Layer 4 of a small transformer language model trained on English Wikipedia (11 layers, counted from 0, width 128).
A neuron's activation on a vector x is SiLU(gate . x) times (in . x), where the dot is the dot product.

Input weights of the MLP neurons that the questions are about. A number n stands for n times 0.00095.
n50 gate: -115 178 117 -111 82 243 -228 -138 328 -107 111 42 -124 9 238 -248 142 -97 -96 -94 0 -22 95 -51 149 -206 -120 -144 -147 -21 44 247 42 -168 21 -250 -207 -38 -4 -18 -93 -166 97 -67 -13 228 -22 -215 264 83 -22 102 21 -222 -166 -97 -47 -87 -49 172 -13 -49 46 30 -89 38 21 38 -262 13 205 -51 96 144 285 43 26 106 -144 -119 52 -371 -349 202 -78 93 -13 124 107 94 13 -39 -107 -130 47 396 -77 -210 0 122 -252 43 199 -194 -199 -18 -39 -66 -50 280 -200 73 245 -101 -27 34 -72 200 0 186 98 68 126 26 -13 -38 38 22
n113 gate: -8 59 182 84 -313 -61 24 163 -211 -100 28 197 136 -143 61 -119 -4 -7 97 80 -40 36 148 140 -89 -42 175 75 -23 -114 187 -187 -8 104 -47 -16 -104 -39 106 49 220 8 47 -78 250 -56 -48 -224 91 -236 -44 181 217 -203 193 4 84 -60 124 144 -136 34 43 -95 35 -130 -24 20 -48 116 32 -44 86 -93 -277 -155 -20 63 24 -138 -228 117 -8 184 137 -70 19 -265 -187 96 -44 -110 37 20 103 -137 -40 133 -245 -35 41 -4 110 -145 -153 275 81 16 -228 130 114 -220 228 -106 86 120 29 170 -220 -63 0 -127 -271 4 90 125 -303 254
n129 gate: -31 99 3 3 34 -61 230 -78 174 10 -186 30 -198 100 148 -163 -171 94 -17 231 -3 -37 -256 127 96 84 -3 -23 -66 99 -150 -78 -73 -7 -56 158 -152 20 -89 120 79 -85 -119 -20 -89 -23 -91 -94 -137 -133 122 3 33 124 46 -281 54 44 -188 -84 211 -119 -69 -99 -26 -153 53 119 97 35 -60 -198 -127 -34 101 30 88 -26 -96 -3 195 -178 -126 37 -58 -35 -10 -53 260 104 -63 20 234 -118 -216 -72 43 154 68 52 3 85 -59 56 -30 69 -27 -89 -107 139 -21 -39 106 133 69 13 191 -20 7 -115 167 -126 48 55 -191 167 -59 81
n151 gate: 37 -83 60 48 188 -100 134 35 -291 61 -118 67 197 107 -106 -63 353 -22 -40 226 -4 -218 -279 -8 121 -174 16 -110 -144 47 230 -74 63 -92 -186 -37 -160 -121 -51 24 215 -186 -110 -133 -167 -199 -215 167 107 32 -124 192 79 -112 -4 402 294 0 -120 -64 143 -72 86 78 55 295 91 -24 12 41 4 20 -228 -113 -8 170 -76 27 -168 -134 32 113 -63 -28 -52 111 -197 95 -99 186 -150 -157 91 -117 220 -70 32 -62 -40 -43 65 -220 -55 -164 43 102 -36 0 109 -173 -8 25 -243 81 -16 -76 -21 63 -93 0 41 -67 -161 -57 -133 -8 -12 221
n189 gate: 41 -175 86 -72 -20 -94 -29 177 250 12 252 -95 -13 88 -124 -80 -4 230 -41 89 -126 0 137 117 -308 -109 -157 -259 323 -4 33 12 -40 255 -122 33 61 -28 -52 62 -134 254 12 115 -154 193 133 48 152 70 -81 -127 -24 67 -151 -33 109 -16 109 -262 125 -158 103 -91 40 -227 -36 28 -109 67 196 125 4 49 130 116 49 -143 79 163 -125 194 -72 -81 -110 -100 -153 212 4 249 -16 106 -151 -304 -88 28 160 79 -118 -122 -54 142 135 134 -20 220 -123 -86 85 68 -162 -89 -21 -127 -50 -145 110 -184 222 8 234 -196 -45 21 234 28 118 167
n203 gate: 249 -104 223 -174 37 -107 -262 -49 -219 -79 246 -36 57 -142 -19 32 233 -73 60 -14 78 -74 -156 -302 37 -100 110 -127 -54 113 9 -130 68 -138 188 14 -87 -199 32 150 -94 266 59 -220 45 -137 -37 -372 32 -14 319 -72 -77 94 54 -23 -64 -129 -195 41 -220 -307 -86 5 14 181 -182 344 -46 -175 -96 -179 98 -302 147 -46 328 -72 -199 -77 -119 -360 32 179 111 -38 -9 177 -59 261 -209 -247 -48 184 14 -198 -109 27 -18 -193 57 9 41 121 90 -38 -173 -103 243 131 219 141 -37 201 -28 257 43 200 -154 -140 185 55 -28 -112 135 161 36 199
n232 gate: 28 -163 -115 -200 -245 48 60 54 164 -60 214 -232 -162 -125 133 47 -43 -114 32 47 170 -16 173 71 -280 176 43 -47 4 -19 -32 69 178 193 153 -28 51 -19 -46 153 46 112 163 278 185 86 -43 165 4 -20 103 101 109 188 -4 8 -63 87 -159 106 -122 255 -12 -23 -101 -39 -225 23 -126 -175 164 286 -103 -60 -114 269 186 -197 -43 -50 20 -65 8 -63 40 -118 -15 -78 -20 31 -171 243 -73 -165 163 19 -176 134 -51 23 162 -103 -151 -35 162 -93 24 -44 224 190 96 17 40 224 73 83 -211 -167 16 -177 -118 -113 -24 84 -251 -88 -99 -186
n259 gate: -57 91 -81 -76 281 -69 176 124 -49 31 -67 39 128 -99 33 -123 20 198 -242 207 72 61 -72 60 -102 12 -231 -126 -4 75 -41 12 -47 -176 -101 106 305 -79 -51 -201 -125 -28 165 -365 -156 52 24 -188 -99 41 32 154 -4 101 213 -45 -32 -129 116 240 8 -15 137 51 -130 -107 -40 173 52 -66 -107 -132 -47 -182 66 -12 109 -8 35 -134 4 -176 24 8 190 -29 -283 -55 -111 167 -119 4 -220 74 -91 -78 -195 55 -406 0 -41 -153 -51 125 -79 37 45 134 80 173 229 169 -77 179 -136 168 42 -186 -122 -8 223 -48 227 20 181 164 191 -85
n289 gate: 4 29 -13 80 59 136 34 176 47 -231 -83 -207 -157 96 -17 17 147 102 -153 -218 -8 21 152 -80 -34 -162 -67 66 218 299 -77 -12 -194 236 172 -77 0 -120 -104 -104 -12 -338 -249 103 -136 -21 59 0 117 -154 115 378 -150 -78 208 -185 227 152 61 417 -21 -225 161 -145 162 -154 312 50 93 122 109 -21 -266 149 270 -171 93 149 -91 -58 -63 -70 -46 118 68 -113 24 4 -151 92 63 -115 -170 -25 133 -58 8 144 -17 33 -177 21 -91 -111 145 35 137 -69 -102 -212 -9 -27 -77 -34 -87 17 155 129 223 169 39 -150 30 -13 58 139 172 -98
n50 in: 118 -123 76 13 22 99 91 -138 95 -102 128 -249 119 0 64 -62 -71 133 112 -111 321 72 71 -35 -154 -222 35 61 -100 88 473 186 236 191 -208 -32 18 -61 -48 18 -39 -140 -262 74 -35 44 -422 80 -123 104 18 -281 -127 -255 -180 109 115 -130 -60 -178 -160 -4 153 114 57 145 -180 -66 62 151 79 -208 17 -108 202 -97 -22 79 26 158 49 100 -246 -133 287 -23 -65 -211 234 -164 255 -54 -28 -100 18 -122 31 -43 -125 204 -128 -139 -349 -205 0 110 235 195 -183 109 216 -103 -140 23 128 116 -131 -154 190 -61 -46 53 -22 -9 131 -234 -13 45
n113 in: 226 -54 81 -139 -47 107 164 -58 -129 -142 -122 212 61 -93 143 46 152 -51 -111 224 -85 -176 30 13 -17 -119 341 50 12 104 107 12 -75 102 -95 251 -30 -242 -42 355 129 275 154 17 -4 21 -161 144 122 -64 -38 142 -109 177 209 -233 -72 204 -61 347 -59 48 195 -200 125 8 54 42 38 -66 13 -274 132 -222 149 -67 -111 -158 71 -271 -182 133 105 97 256 144 -123 -54 -29 -148 -50 -73 171 25 33 -83 -105 -95 -387 -99 -48 -30 -29 -170 -79 -4 112 56 -72 -50 -36 -147 -65 -56 9 -63 49 176 26 -21 -153 -147 -261 -249 -50 161 -251 77
n129 in: -59 139 194 -97 -123 -84 -100 -81 -84 239 193 -110 -52 72 -4 -43 -40 -108 -47 -115 171 -33 -72 238 -84 19 7 -246 46 -71 125 162 25 -72 -32 0 54 68 185 -196 -25 77 146 28 -244 50 -112 94 75 -228 -186 86 -111 155 71 -122 220 -29 161 191 194 -162 -14 21 146 125 -82 -181 -29 101 -86 32 -127 -58 206 68 -120 -4 -50 78 -32 113 -200 -47 0 37 -28 261 158 122 75 18 -37 191 143 74 136 -102 -33 102 15 -138 -163 -78 -11 -45 -143 -254 248 -139 -31 -27 -40 -40 -52 116 65 161 210 96 30 93 91 99 89 88 -46 113
n151 in: 214 117 -25 196 -152 -12 -33 52 -104 -12 267 0 8 -252 159 272 -114 168 140 -8 119 -58 -12 -261 46 -47 -252 125 136 282 -95 76 -64 -16 24 67 -12 36 -221 109 -120 96 133 76 -116 -57 90 -168 150 170 -25 -56 -166 96 -166 92 -65 136 -89 -53 -45 74 -237 109 254 69 190 -117 143 -21 -32 -135 -24 79 -114 77 33 -173 -290 -85 -12 104 117 -278 -87 -42 -119 142 191 -200 162 -25 76 -8 251 -60 163 -32 148 -316 -164 29 80 -4 -48 109 -92 -4 -156 109 9 190 125 58 55 184 -142 -211 42 -156 -266 -199 -99 -212 -4 72 -60 -99
n189 in: -129 -60 -27 171 -199 19 -86 130 -43 117 -68 -26 205 141 -63 -11 -149 -50 162 -80 4 -81 -119 225 8 44 -30 75 30 154 -248 86 -173 -88 -138 -70 -96 -173 -49 -137 34 -124 30 202 45 -114 19 -50 -121 -155 -50 147 72 153 189 -129 217 -4 -36 -283 53 88 -8 109 -60 0 -26 200 -115 -36 -243 19 7 -154 12 64 207 -150 124 45 -134 370 204 134 -35 67 -59 -91 46 34 -8 -124 182 4 -76 -131 91 34 61 101 -75 181 -26 52 -34 130 194 -234 222 166 -279 -186 -12 -179 -118 226 173 -87 -39 -225 -4 95 54 70 -191 115 -4 -46
n203 in: -88 -85 91 4 173 0 -57 -46 -83 -83 0 339 -67 141 -225 -103 99 -153 130 112 52 9 -203 202 -53 130 343 34 -337 0 -170 -231 -106 229 -71 -123 22 21 -25 -176 -63 -13 229 -118 -4 -30 78 -30 -68 -79 -22 -251 -34 -55 -4 -220 -77 -13 361 289 -193 -136 114 -76 -144 30 230 -68 95 -80 -380 -107 126 -74 178 145 78 -55 47 -98 26 -169 -124 189 43 71 -71 43 -128 -159 51 -332 -165 84 -30 127 227 8 173 -126 4 152 -4 -173 13 66 -136 215 109 81 9 359 140 -114 -53 -22 222 17 9 0 -183 -43 100 22 -157 -126 226 217
n232 in: 155 157 91 -69 -74 -78 92 -166 -207 -160 0 -56 -76 130 254 -49 4 179 -4 -130 20 33 86 -187 83 322 -81 -48 -24 221 248 167 136 49 -56 -54 -98 52 0 -67 124 207 -84 92 -32 -61 -244 126 230 99 90 -241 -24 -64 84 -100 61 -229 72 110 -33 -101 -92 -145 -285 165 153 0 53 -126 -65 256 63 70 -21 57 127 16 160 64 171 251 44 -33 -333 84 39 12 -215 154 113 157 -72 -163 -258 60 -271 -203 -66 -60 -130 -160 -80 92 -28 -8 75 58 -30 -40 -349 -47 29 -261 -29 -4 -47 61 -183 -96 -232 -97 124 0 -104 -131 83 -181
n259 in: -9 34 136 -104 61 57 -190 -202 128 -21 26 60 103 134 373 -60 -52 162 109 -190 70 70 -43 134 -194 180 -151 -141 25 128 -106 -118 -192 -56 -38 186 91 43 -162 217 -72 -278 -81 127 259 74 -290 -95 -77 194 52 158 120 190 -317 -195 160 -52 -224 113 -207 21 30 -329 149 188 -51 -171 43 98 -271 -30 -59 88 -224 -60 -244 -81 -324 -21 43 -115 90 -134 -74 40 -67 -99 90 276 -167 101 94 -21 141 -68 -69 119 61 135 -89 109 -98 123 205 -4 88 336 -55 -64 -55 41 141 -150 192 78 228 64 -31 17 58 -64 -70 198 -153 -34 42 -258
n289 in: 28 143 -16 -39 -193 83 140 -34 -108 0 -86 -93 16 297 -104 -109 16 -73 -44 156 47 32 -35 -188 -128 -41 47 -58 4 27 96 -38 -42 43 111 -60 79 12 -139 -12 146 -156 -139 15 77 -172 63 -114 -93 -148 -305 -19 8 15 89 240 -35 -63 -163 -302 137 -11 104 -251 77 -236 74 -93 35 -36 -101 94 -160 143 -37 163 -35 112 147 81 -204 -200 202 -31 178 89 -95 -27 203 -113 -124 263 -244 -4 252 -161 -78 -96 -20 -57 -165 99 139 150 0 81 -168 92 66 -329 58 224 -176 -323 165 -173 12 -82 20 8 65 132 75 40 73 -149 -92 222

Each question shows a token from some text and the vector x that enters the MLP there. A number n stands for n times 0.009.

"P": 72 -25 43 -105 -95 -35 116 -66 106 -109 215 -63 -17 -176 -107 43 133 51 89 -208 78 -116 45 63 70 192 77 -112 -102 55 -10 64 190 102 16 56 258 186 -134 80 14 77 -21 -81 -61 -23 -40 -37 32 -70 125 220 -52 80 36 60 53 -46 115 -35 -18 -125 -31 59 5 67 65 -34 -194 -9 -42 60 -27 -160 22 -14 -87 58 -115 88 -79 -14 -100 -129 111 107 124 210 -72 124 -91 -73 -66 94 -116 42 -8 27 68 -84 36 201 -122 80 84 -1 16 -12 -97 -52 21 69 -101 -48 -122 2 36 19 0 -61 -454 -128 -108 -90 -45 -78 -92 113
The three highest activations, in order: n203, n232, n151

" |\n": 60 -177 114 -48 -205 -84 191 101 -18 28 103 -153 -52 169 -134 -24 -61 -82 -24 -139 29 -138 35 -6 7 -144 -14 -108 55 14 -75 15 240 97 43 53 106 -5 35 13 -38 -37 -28 -142 -69 114 194 -14 63 -195 -219 105 -31 46 50 27 -128 -116 -46 87 35 106 -15 81 -69 55 169 -110 91 -7 66 93 -143 100 -128 -179 -218 79 -31 -77 -66 21 1 24 22 -115 195 172 90 -8 -23 47 89 -76 15 -209 -115 181 62 -65 55 -51 15 -169 -40 -36 -86 46 -14 20 74 1 -39 -57 227 198 236 32 -76 -50 -71 78 -165 -6 161 71 39 -59
The neuron with the highest activation: n289

" ": 1 144 -81 250 -132 2 70 62 40 -37 46 32 141 -145 -174 21 40 10 -69 -131 -2 79 -17 58 68 157 -42 82 57 182 -301 101 153 -121 22 -3 79 82 59 52 -122 42 -195 -170 -145 1 15 89 -36 -69 -36 119 48 70 -99 -44 -222 -34 -114 -164 52 20 -55 70 -89 -146 -167 9 -12 70 32 224 -18 -91 165 -65 -60 -128 -52 -158 -141 46 117 -56 97 28 30 95 12 -131 14 -51 174 100 -126 40 80 135 103 72 -120 -154 -11 18 -101 198 116 177 -15 91 21 -132 -98 -80 84 70 -118 -1 -73 61 -2 220 -62 -189 110 -60 35 -3
The neuron with the highest activation: n203

" which": 31 230 -46 -129 -92 -69 12 129 -69 64 -62 -36 93 -43 -138 94 0 -93 89 48 19 -128 73 101 -251 -119 77 -44 165 -54 -140 17 112 -170 123 -45 53 62 -203 182 -52 -64 16 14 -227 -26 125 38 -3 -10 43 -4 -144 -20 -13 -189 -65 -101 -55 14 139 149 -36 19 39 -15 -96 -118 -29 -10 47 141 -75 223 177 60 -17 -26 -9 -35 42 11 -86 230 144 -57 217 50 120 -19 6 1 8 -45 4 54 52 -10 263 -236 -96 73 -147 81 -69 53 -131 -51 149 -108 -56 64 -80 -140 -11 110 -106 -33 59 51 24 72 120 32 -65 -47 -25 -16
The three highest activations, in order: n289, n189, n259

" |": 113 98 -34 37 -153 64 102 -120 104 53 -47 -51 82 -96 -113 58 178 25 50 -89 -5 -129 50 130 7 -73 -75 76 53 245 -27 136 64 -108 125 52 185 1 -84 -31 -135 -53 -184 -67 5 0 24 -11 13 -23 -38 61 -158 114 60 -242 -167 -31 -195 -72 43 -81 -29 44 -86 7 -109 -15 71 82 146 150 -48 -4 -16 28 58 -198 6 -174 43 173 54 -61 50 55 33 183 -2 54 -67 64 70 58 -67 -70 -103 179 81 47 -84 -113 -4 -40 -95 14 -38 52 109 137 96 -216 -141 -114 258 51 -4 121 -129 -111 -35 258 -73 -114 -29 -63 4 -22
The neuron with the highest activation: n232

" the": 28 122 117 -117 -92 -31 31 1 -33 -262 -21 -49 -11 -55 -13 99 186 55 -4 -31 72 -301 22 -19 -109 -200 206 -27 -66 125 -21 34 -27 -79 57 36 -65 31 133 -49 -34 -27 38 125 -48 -44 -12 165 -25 4 17 136 -74 -56 -315 -277 -117 5 67 -29 168 181 -39 90 6 83 -64 -151 31 16 7 7 -83 50 -22 -21 -60 -3 19 -286 -23 133 -169 93 11 151 40 70 105 98 5 20 45 25 0 41 -31 -21 168 -6 67 24 70 -11 82 38 33 83 54 -33 -42 -27 -140 63 -28 21 133 -120 168 -46 -153 72 58 -49 -79 5 -89 11
The two highest activations, in order: n151, n50

" sp": 83 19 -91 -106 49 68 95 -99 -107 -126 -2 27 1 -235 -63 62 -24 115 -70 -108 -30 -133 -2 309 -75 115 -194 -69 -20 -59 69 14 128 17 -94 185 -2 138 -22 16 21 -29 20 22 109 147 -171 -184 38 -165 38 61 -52 34 11 -22 -34 -20 11 -184 86 156 -14 52 -72 55 -57 -38 -104 -157 -24 -119 -21 140 158 60 161 58 80 63 -30 -109 -100 -121 2 79 82 88 109 -94 -33 146 -68 -63 -173 -171 111 -31 59 9 -29 39 -102 -89 198 20 80 150 -314 73 235 -16 -122 -93 147 35 -111 -47 -110 71 -17 72 42 -62 208 19 110 42
The two highest activations, in order: n259, n203

" games": 70 99 -115 -136 -32 76 83 170 38 -22 -72 45 -101 176 -95 -17 2 -72 -18 -63 41 -110 13 230 -134 -22 -146 29 94 81 58 95 156 -116 -114 73 -8 -45 111 -42 21 -36 22 155 -64 71 75 95 -9 219 57 66 -188 -46 -47 -174 21 48 -237 120 57 95 -189 13 -105 -187 6 -150 -12 56 221 127 -131 124 4 -114 -63 -214 -7 -101 -31 35 129 -27 -101 -25 46 -5 52 -9 -117 -116 183 42 -107 -79 117 -71 155 15 -126 145 -111 41 38 -12 115 45 85 8 187 -25 -244 -201 -6 -134 73 133 -48 20 49 170 -83 52 53 -33 5 -31
The neuron with the highest activation: n189

"n": -28 46 -77 -144 -114 189 37 -83 -108 -81 184 5 -204 33 11 82 -99 -211 -76 -5 64 -197 51 110 98 137 -24 65 109 -109 192 90 2 -29 79 -117 -15 100 127 3 32 -43 135 -188 -132 29 -136 -229 151 32 94 4 -25 -119 31 -196 20 -60 -55 -17 -15 105 -65 -57 8 100 -104 -122 -22 6 1 170 -145 -13 50 64 17 -119 -106 17 -1 -37 -119 147 101 137 -22 126 22 -29 -23 -28 7 29 -2 56 68 -76 146 -144 -140 181 -21 -49 51 90 -16 65 17 -117 80 171 146 -189 15 55 156 153 -2 113 50 202 47 -23 -213 -50 -66 46
Which neuron fires most, and how strongly? n203, at about 2.7

"adu": -26 43 -256 35 143 98 106 -5 20 33 -131 125 -161 251 -7 -14 -70 84 47 59 -37 63 -152 -106 39 -165 46 117 -44 57 108 -100 122 51 -29 0 68 -79 -124 79 -133 -130 72 130 -68 10 -15 10 33 88 -207 35 -21 194 -76 -58 -41 31 -178 -5 45 73 138 202 -33 -131 -85 -44 -38 145 -42 106 -139 -30 74 -113 63 178 -154 -97 26 -39 -43 -217 137 37 -35 120 75 30 89 16 133 103 -156 -67 139 -172 -14 -205 -38 64 -27 50 104 -280 3 185 71 68 59 -88 69 120 -82 77 -193 -27 -67 -18 -21 -82 -146 181 -131 54 32 -20
Which neuron fires most, and how strongly? n151, at about 1.1

"G": -110 -129 96 -162 -22 -106 72 32 4 -171 152 82 29 -148 -154 104 104 -75 86 -21 234 -310 29 123 4 38 99 25 -95 241 78 50 88 -41 19 101 298 32 -142 131 15 52 -110 -108 -6 -36 -7 17 23 47 -77 165 -2 31 22 129 6 -88 -27 -105 22 -64 53 -24 -49 85 -38 -34 -170 108 -76 231 -28 -4 59 -157 -82 53 -82 204 -6 132 -41 -6 -51 33 66 132 21 33 -76 -15 -137 16 -119 -67 48 -160 65 -9 -16 64 -130 74 75 -142 -9 -109 -182 25 70 -113 -93 -116 -33 95 10 -9 204 84 -261 92 -147 33 -107 70 29 60
The neuron with the highest activation: n232

"acher": 87 283 -1 -6 56 -19 54 -70 -99 152 -203 48 -87 161 -203 24 32 -70 159 -43 -5 -41 -147 73 70 11 -39 88 -52 115 217 66 152 -38 -68 123 -15 -28 -23 3 -14 104 160 60 -196 17 11 127 140 11 -34 52 159 86 -2 -279 -43 114 -70 -50 -41 48 16 89 -19 -1 15 -167 -108 -35 -46 63 -47 170 77 -102 -22 66 -44 -97 -88 -76 136 -45 -30 14 -46 29 -126 27 -104 -16 21 131 -166 -42 13 132 118 74 -155 138 68 4 -72 -32 -207 97 106 17 -262 -99 -24 -137 -302 36 1 84 -39 78 92 76 -88 -26 -14 18 90 -133
The neuron with the highest activation: n129

"B": 82 -1 -44 -99 -12 -23 104 136 1 -41 258 -3 -28 -305 9 99 226 157 67 -159 58 -128 -38 47 -42 29 117 -64 -91 73 75 14 76 -59 1 16 201 92 -74 103 -65 50 -112 -54 -58 -26 -111 -104 -1 32 -126 152 155 -57 86 140 78 -26 34 -53 13 -68 -62 98 12 39 82 -15 7 -10 70 244 -177 -171 -24 7 -200 78 5 -5 -45 34 6 71 -218 -16 98 138 31 103 87 -72 -63 234 -125 -63 -79 8 74 -36 -38 60 -102 -9 102 -85 -47 8 -90 -28 -11 -127 -160 -212 -142 92 50 68 193 -144 -280 77 -50 -15 -61 16 -51 2
Which neuron fires most, and how strongly? n151, at about 2.2

"sh": 56 136 23 52 1 -108 10 -64 -90 12 -99 128 76 190 -38 131 -16 -107 -88 -111 -47 -11 -52 207 89 124 94 -58 -27 -140 126 86 -39 19 -235 65 -142 79 -112 76 -28 98 56 -158 -166 71 -134 -69 71 -6 -139 -15 84 141 51 -155 -3 165 -21 -28 29 162 5 58 -51 -17 -104 -21 -61 -41 41 26 -168 -18 93 -67 107 136 -139 -17 0 -97 18 -94 28 45 45 46 41 73 6 107 -110 182 -133 -312 84 78 -111 44 -156 277 -7 112 -71 96 110 155 -47 79 -142 -176 -35 61 -161 27 -119 33 56 -142 -9 161 32 55 -135 75 96 -23
The two highest activations, in order: n129, n259

" and": 29 60 12 -35 -84 95 17 69 52 48 10 -45 -19 -147 39 4 189 59 49 -58 98 1 83 63 -86 -139 -73 96 193 -44 -8 10 160 153 -8 41 94 89 -80 -26 64 -105 44 160 -156 23 159 5 56 -93 40 39 106 -64 -56 -332 18 -41 63 -75 93 44 -45 69 41 79 -52 -29 -101 -189 -9 228 -46 219 -69 -123 -71 15 31 -120 -76 -19 21 97 115 -42 140 -54 169 184 -46 51 -148 -143 50 -80 48 100 129 -191 55 -34 -51 6 -2 21 153 72 20 -39 -62 53 -40 -299 7 13 -157 -88 -76 -1 -317 22 67 -50 -33 -100 57 -99
The neuron with the highest activation: n232

" be": -24 6 4 30 -106 -41 -10 11 96 -62 -40 67 -208 -95 60 -32 181 6 -79 88 100 -82 116 76 -169 -12 26 50 -15 43 -34 64 165 110 -4 55 84 28 -143 -24 -39 -101 148 -20 -85 -7 81 0 201 42 -7 83 7 -12 121 -241 -65 210 183 -38 -54 1 22 56 -55 129 -42 -192 -173 -103 80 102 47 45 -109 -167 -102 56 51 -321 -19 -95 51 172 35 49 129 -78 -69 23 -10 -74 -73 -191 -162 2 39 28 152 -177 -114 136 -74 29 69 123 243 51 84 63 -54 68 -160 -165 138 55 -44 -39 16 29 90 134 -97 149 -63 -77 -3 -117
The neuron with the highest activation: n232

"illa": 113 96 -144 21 174 -10 169 75 -18 95 16 3 -86 333 -79 46 -94 10 -50 -113 -28 -35 -57 33 156 -222 132 51 -9 142 8 46 -11 -187 -116 92 -44 -75 -47 66 -43 97 72 117 5 -51 -10 -123 -166 11 -123 34 153 59 -67 -241 -109 9 -8 101 5 132 51 -33 -157 4 29 -32 -79 -184 -17 117 33 34 71 -28 44 89 -43 14 50 -73 60 -178 37 139 -123 21 70 163 71 178 -65 49 -288 -184 81 60 -62 12 -48 220 -48 78 74 -32 14 166 -53 4 -25 8 -145 -121 -108 66 -5 11 -13 19 110 -42 -122 155 -189 -37 -36 68
The neuron with the highest activation: n259

" for": 225 176 12 110 -16 67 86 70 -46 -6 -50 258 -88 98 15 132 73 76 -108 7 73 -128 209 -35 -124 119 68 16 20 28 39 -74 132 23 96 178 -21 -64 -190 -73 -7 -81 44 66 -50 17 -169 119 16 63 -64 155 59 120 -72 -252 -87 -54 -140 -82 83 150 90 -61 14 -52 99 7 40 21 24 107 -154 -75 -107 -128 -53 -22 3 31 -220 -15 49 11 53 13 70 54 2 21 -125 140 209 -104 167 3 -15 27 -75 -22 -28 120 -41 31 -47 39 -99 141 28 -138 -121 -182 -149 -204 105 -27 -33 145 -52 -54 -107 62 -173 -52 0 -177 -111 -117
The neuron with the highest activation: n113

" Second": 17 39 185 4 21 -47 132 -116 241 -160 87 130 -96 1 -121 -47 119 85 21 -106 -96 -221 -60 -143 17 47 251 -26 -105 204 -84 0 169 11 -90 135 -50 171 23 62 86 -69 198 -17 -52 57 -97 54 -169 209 -40 129 19 2 90 -123 -40 -4 129 9 8 152 -69 23 -211 -107 37 27 29 182 2 -69 -153 43 -8 -337 174 -83 13 -36 75 94 66 -177 -62 148 5 43 -55 4 -32 24 -6 64 -27 -17 -34 -30 37 -124 -37 -41 -36 42 123 -60 -74 48 -75 11 -3 -89 -167 -44 -131 144 193 18 13 -23 -104 118 -84 -16 -71 41 -100 -164
The neuron with the highest activation: n50

" |\n\n": 74 -122 167 16 8 31 91 11 -73 -66 312 50 -78 82 -104 -42 104 -61 15 -41 -127 -172 -27 -228 -29 -208 56 -34 107 -26 -11 -58 261 173 36 64 102 -38 42 51 -27 -30 -55 35 -16 68 105 -53 7 -93 72 -7 -101 101 -114 -44 3 -183 -118 60 184 164 11 108 -71 -46 119 -123 5 -217 179 -69 -165 66 51 46 -206 9 83 -152 -69 83 -89 115 117 100 170 -45 11 56 -70 45 5 -32 44 -96 -63 181 177 83 -71 -180 107 -114 12 -150 72 126 36 -24 62 -97 -126 -20 46 60 105 -195 -109 14 -49 161 -89 -119 32 -79 -55 -46
The three highest activations, in order: n289, n259, n129

"er": -49 211 -100 4 94 35 72 -26 -22 147 -97 -26 -49 125 -252 48 58 -89 -45 -82 34 -81 -172 64 133 2 113 79 30 -9 -20 -6 22 -151 -10 -5 -26 44 -45 83 59 30 51 90 -121 -10 -94 79 -7 97 -50 117 251 55 46 -333 -47 80 -117 78 5 -8 7 15 61 -63 -6 -61 -64 -140 91 139 -43 35 185 -20 54 102 -63 63 -193 -36 59 -18 -27 -67 -64 -19 72 176 -8 0 -42 135 -213 -238 131 34 111 -75 -153 110 107 85 -33 88 -200 187 -48 -21 -249 -93 -7 -60 -116 -79 222 92 104 48 3 109 -125 33 -168 26 18 -69
The three highest activations, in order: n129, n289, n189

" building": 26 10 -32 -153 -6 94 71 -21 7 -75 -209 14 59 170 60 34 -8 -58 -19 2 -51 -65 -21 277 -175 15 45 -50 32 29 -30 -52 45 69 11 134 91 -106 -5 -27 12 -46 178 101 -126 74 87 70 54 49 29 77 -42 -76 -86 -219 -8 -49 -19 -78 -86 129 -108 20 -10 -28 -31 -268 -57 -215 51 60 -210 43 -32 -188 7 -28 24 -94 56 64 72 111 -90 -49 43 -6 -8 41 -22 153 -8 65 -296 29 173 37 135 -160 71 146 -111 108 158 118 -88 142 190 8 -86 115 -96 -187 -2 101 72 31 -102 37 -162 -47 -175 210 117 28 20 16
The three highest activations, in order: n189, n232, n50

",": 90 141 -12 -73 210 37 2 0 -228 40 -78 -21 -78 185 -50 52 19 -24 144 -18 201 -44 -8 169 98 57 15 46 122 -83 -98 -19 -4 -17 27 108 -35 -55 -149 21 -16 17 35 -68 -192 -67 68 167 106 -13 -178 -58 48 -2 -151 -333 8 -72 -86 -108 -95 94 -91 108 109 31 71 -72 -131 -48 86 168 -101 113 103 26 17 -12 60 101 -243 36 17 13 -48 -128 189 9 -3 45 95 63 85 1 -57 -36 60 78 146 -47 -40 137 -77 109 -98 -4 95 11 17 1 -50 -150 -94 -206 177 31 -39 -118 -62 -36 -78 195 24 -19 35 -51 -66 -129
The neuron with the highest activation: n189

" security": -26 149 -238 -94 -60 60 114 71 101 -31 -237 15 38 229 9 4 93 149 27 -93 -42 -71 -185 232 5 -90 -70 -45 -1 -108 17 -27 176 151 43 158 181 -41 -42 -51 -115 -92 12 85 -85 128 12 212 -46 225 64 60 -48 -37 7 -178 159 -24 -68 -3 101 36 -113 -8 -14 -184 -12 -175 73 -104 -91 6 -41 3 120 -77 -9 -26 -91 -116 80 -26 78 -18 108 -8 16 -31 -28 -19 30 -115 96 63 -158 -75 107 -25 -30 -66 -52 232 -162 -80 19 32 55 295 20 -122 90 156 -128 -170 -112 81 30 2 77 21 -2 39 -136 122 8 40 -109 -25
The three highest activations, in order: n259, n289, n232

" R": -46 76 -44 0 12 -52 85 136 107 -69 6 -2 -144 -382 -87 13 33 34 -24 -213 -60 -273 -142 156 179 276 44 -19 -53 -106 155 -29 197 -13 -29 -1 75 148 -61 1 31 125 -12 -66 -94 41 -139 -21 24 30 -22 117 -95 70 31 33 -106 -61 -46 41 51 1 71 37 -177 -56 -151 36 32 -122 -107 105 -29 84 -8 -51 -84 51 80 33 51 -12 -20 -122 71 13 31 98 132 28 149 -41 -38 10 18 -100 125 87 -23 -15 -115 89 55 274 20 33 124 -29 -233 3 57 -159 -15 -187 -8 -66 -2 31 62 102 -141 227 -31 -5 21 -51 84 -108
The neuron with the highest activation: n203

"itation": -146 75 -62 -7 -25 28 119 24 9 -193 -179 18 -77 263 67 83 192 2 17 -72 -84 52 -35 258 17 -17 -132 45 -30 -84 -132 -35 140 36 -37 172 216 -76 78 -119 13 54 -48 145 -153 64 -50 78 97 49 49 74 -114 34 -2 -219 -107 -54 -85 25 78 92 -42 40 -47 -37 167 -142 82 47 27 -33 -69 63 -182 -144 27 -66 13 -211 51 -40 156 135 81 -90 -61 -27 33 53 25 -59 -26 5 -133 12 124 -98 0 -42 -72 195 -29 65 -84 -13 -5 326 -103 -49 142 190 -79 -203 -107 80 40 171 70 -97 -45 38 -53 -91 100 -125 -37 -88
The neuron with the highest activation: n259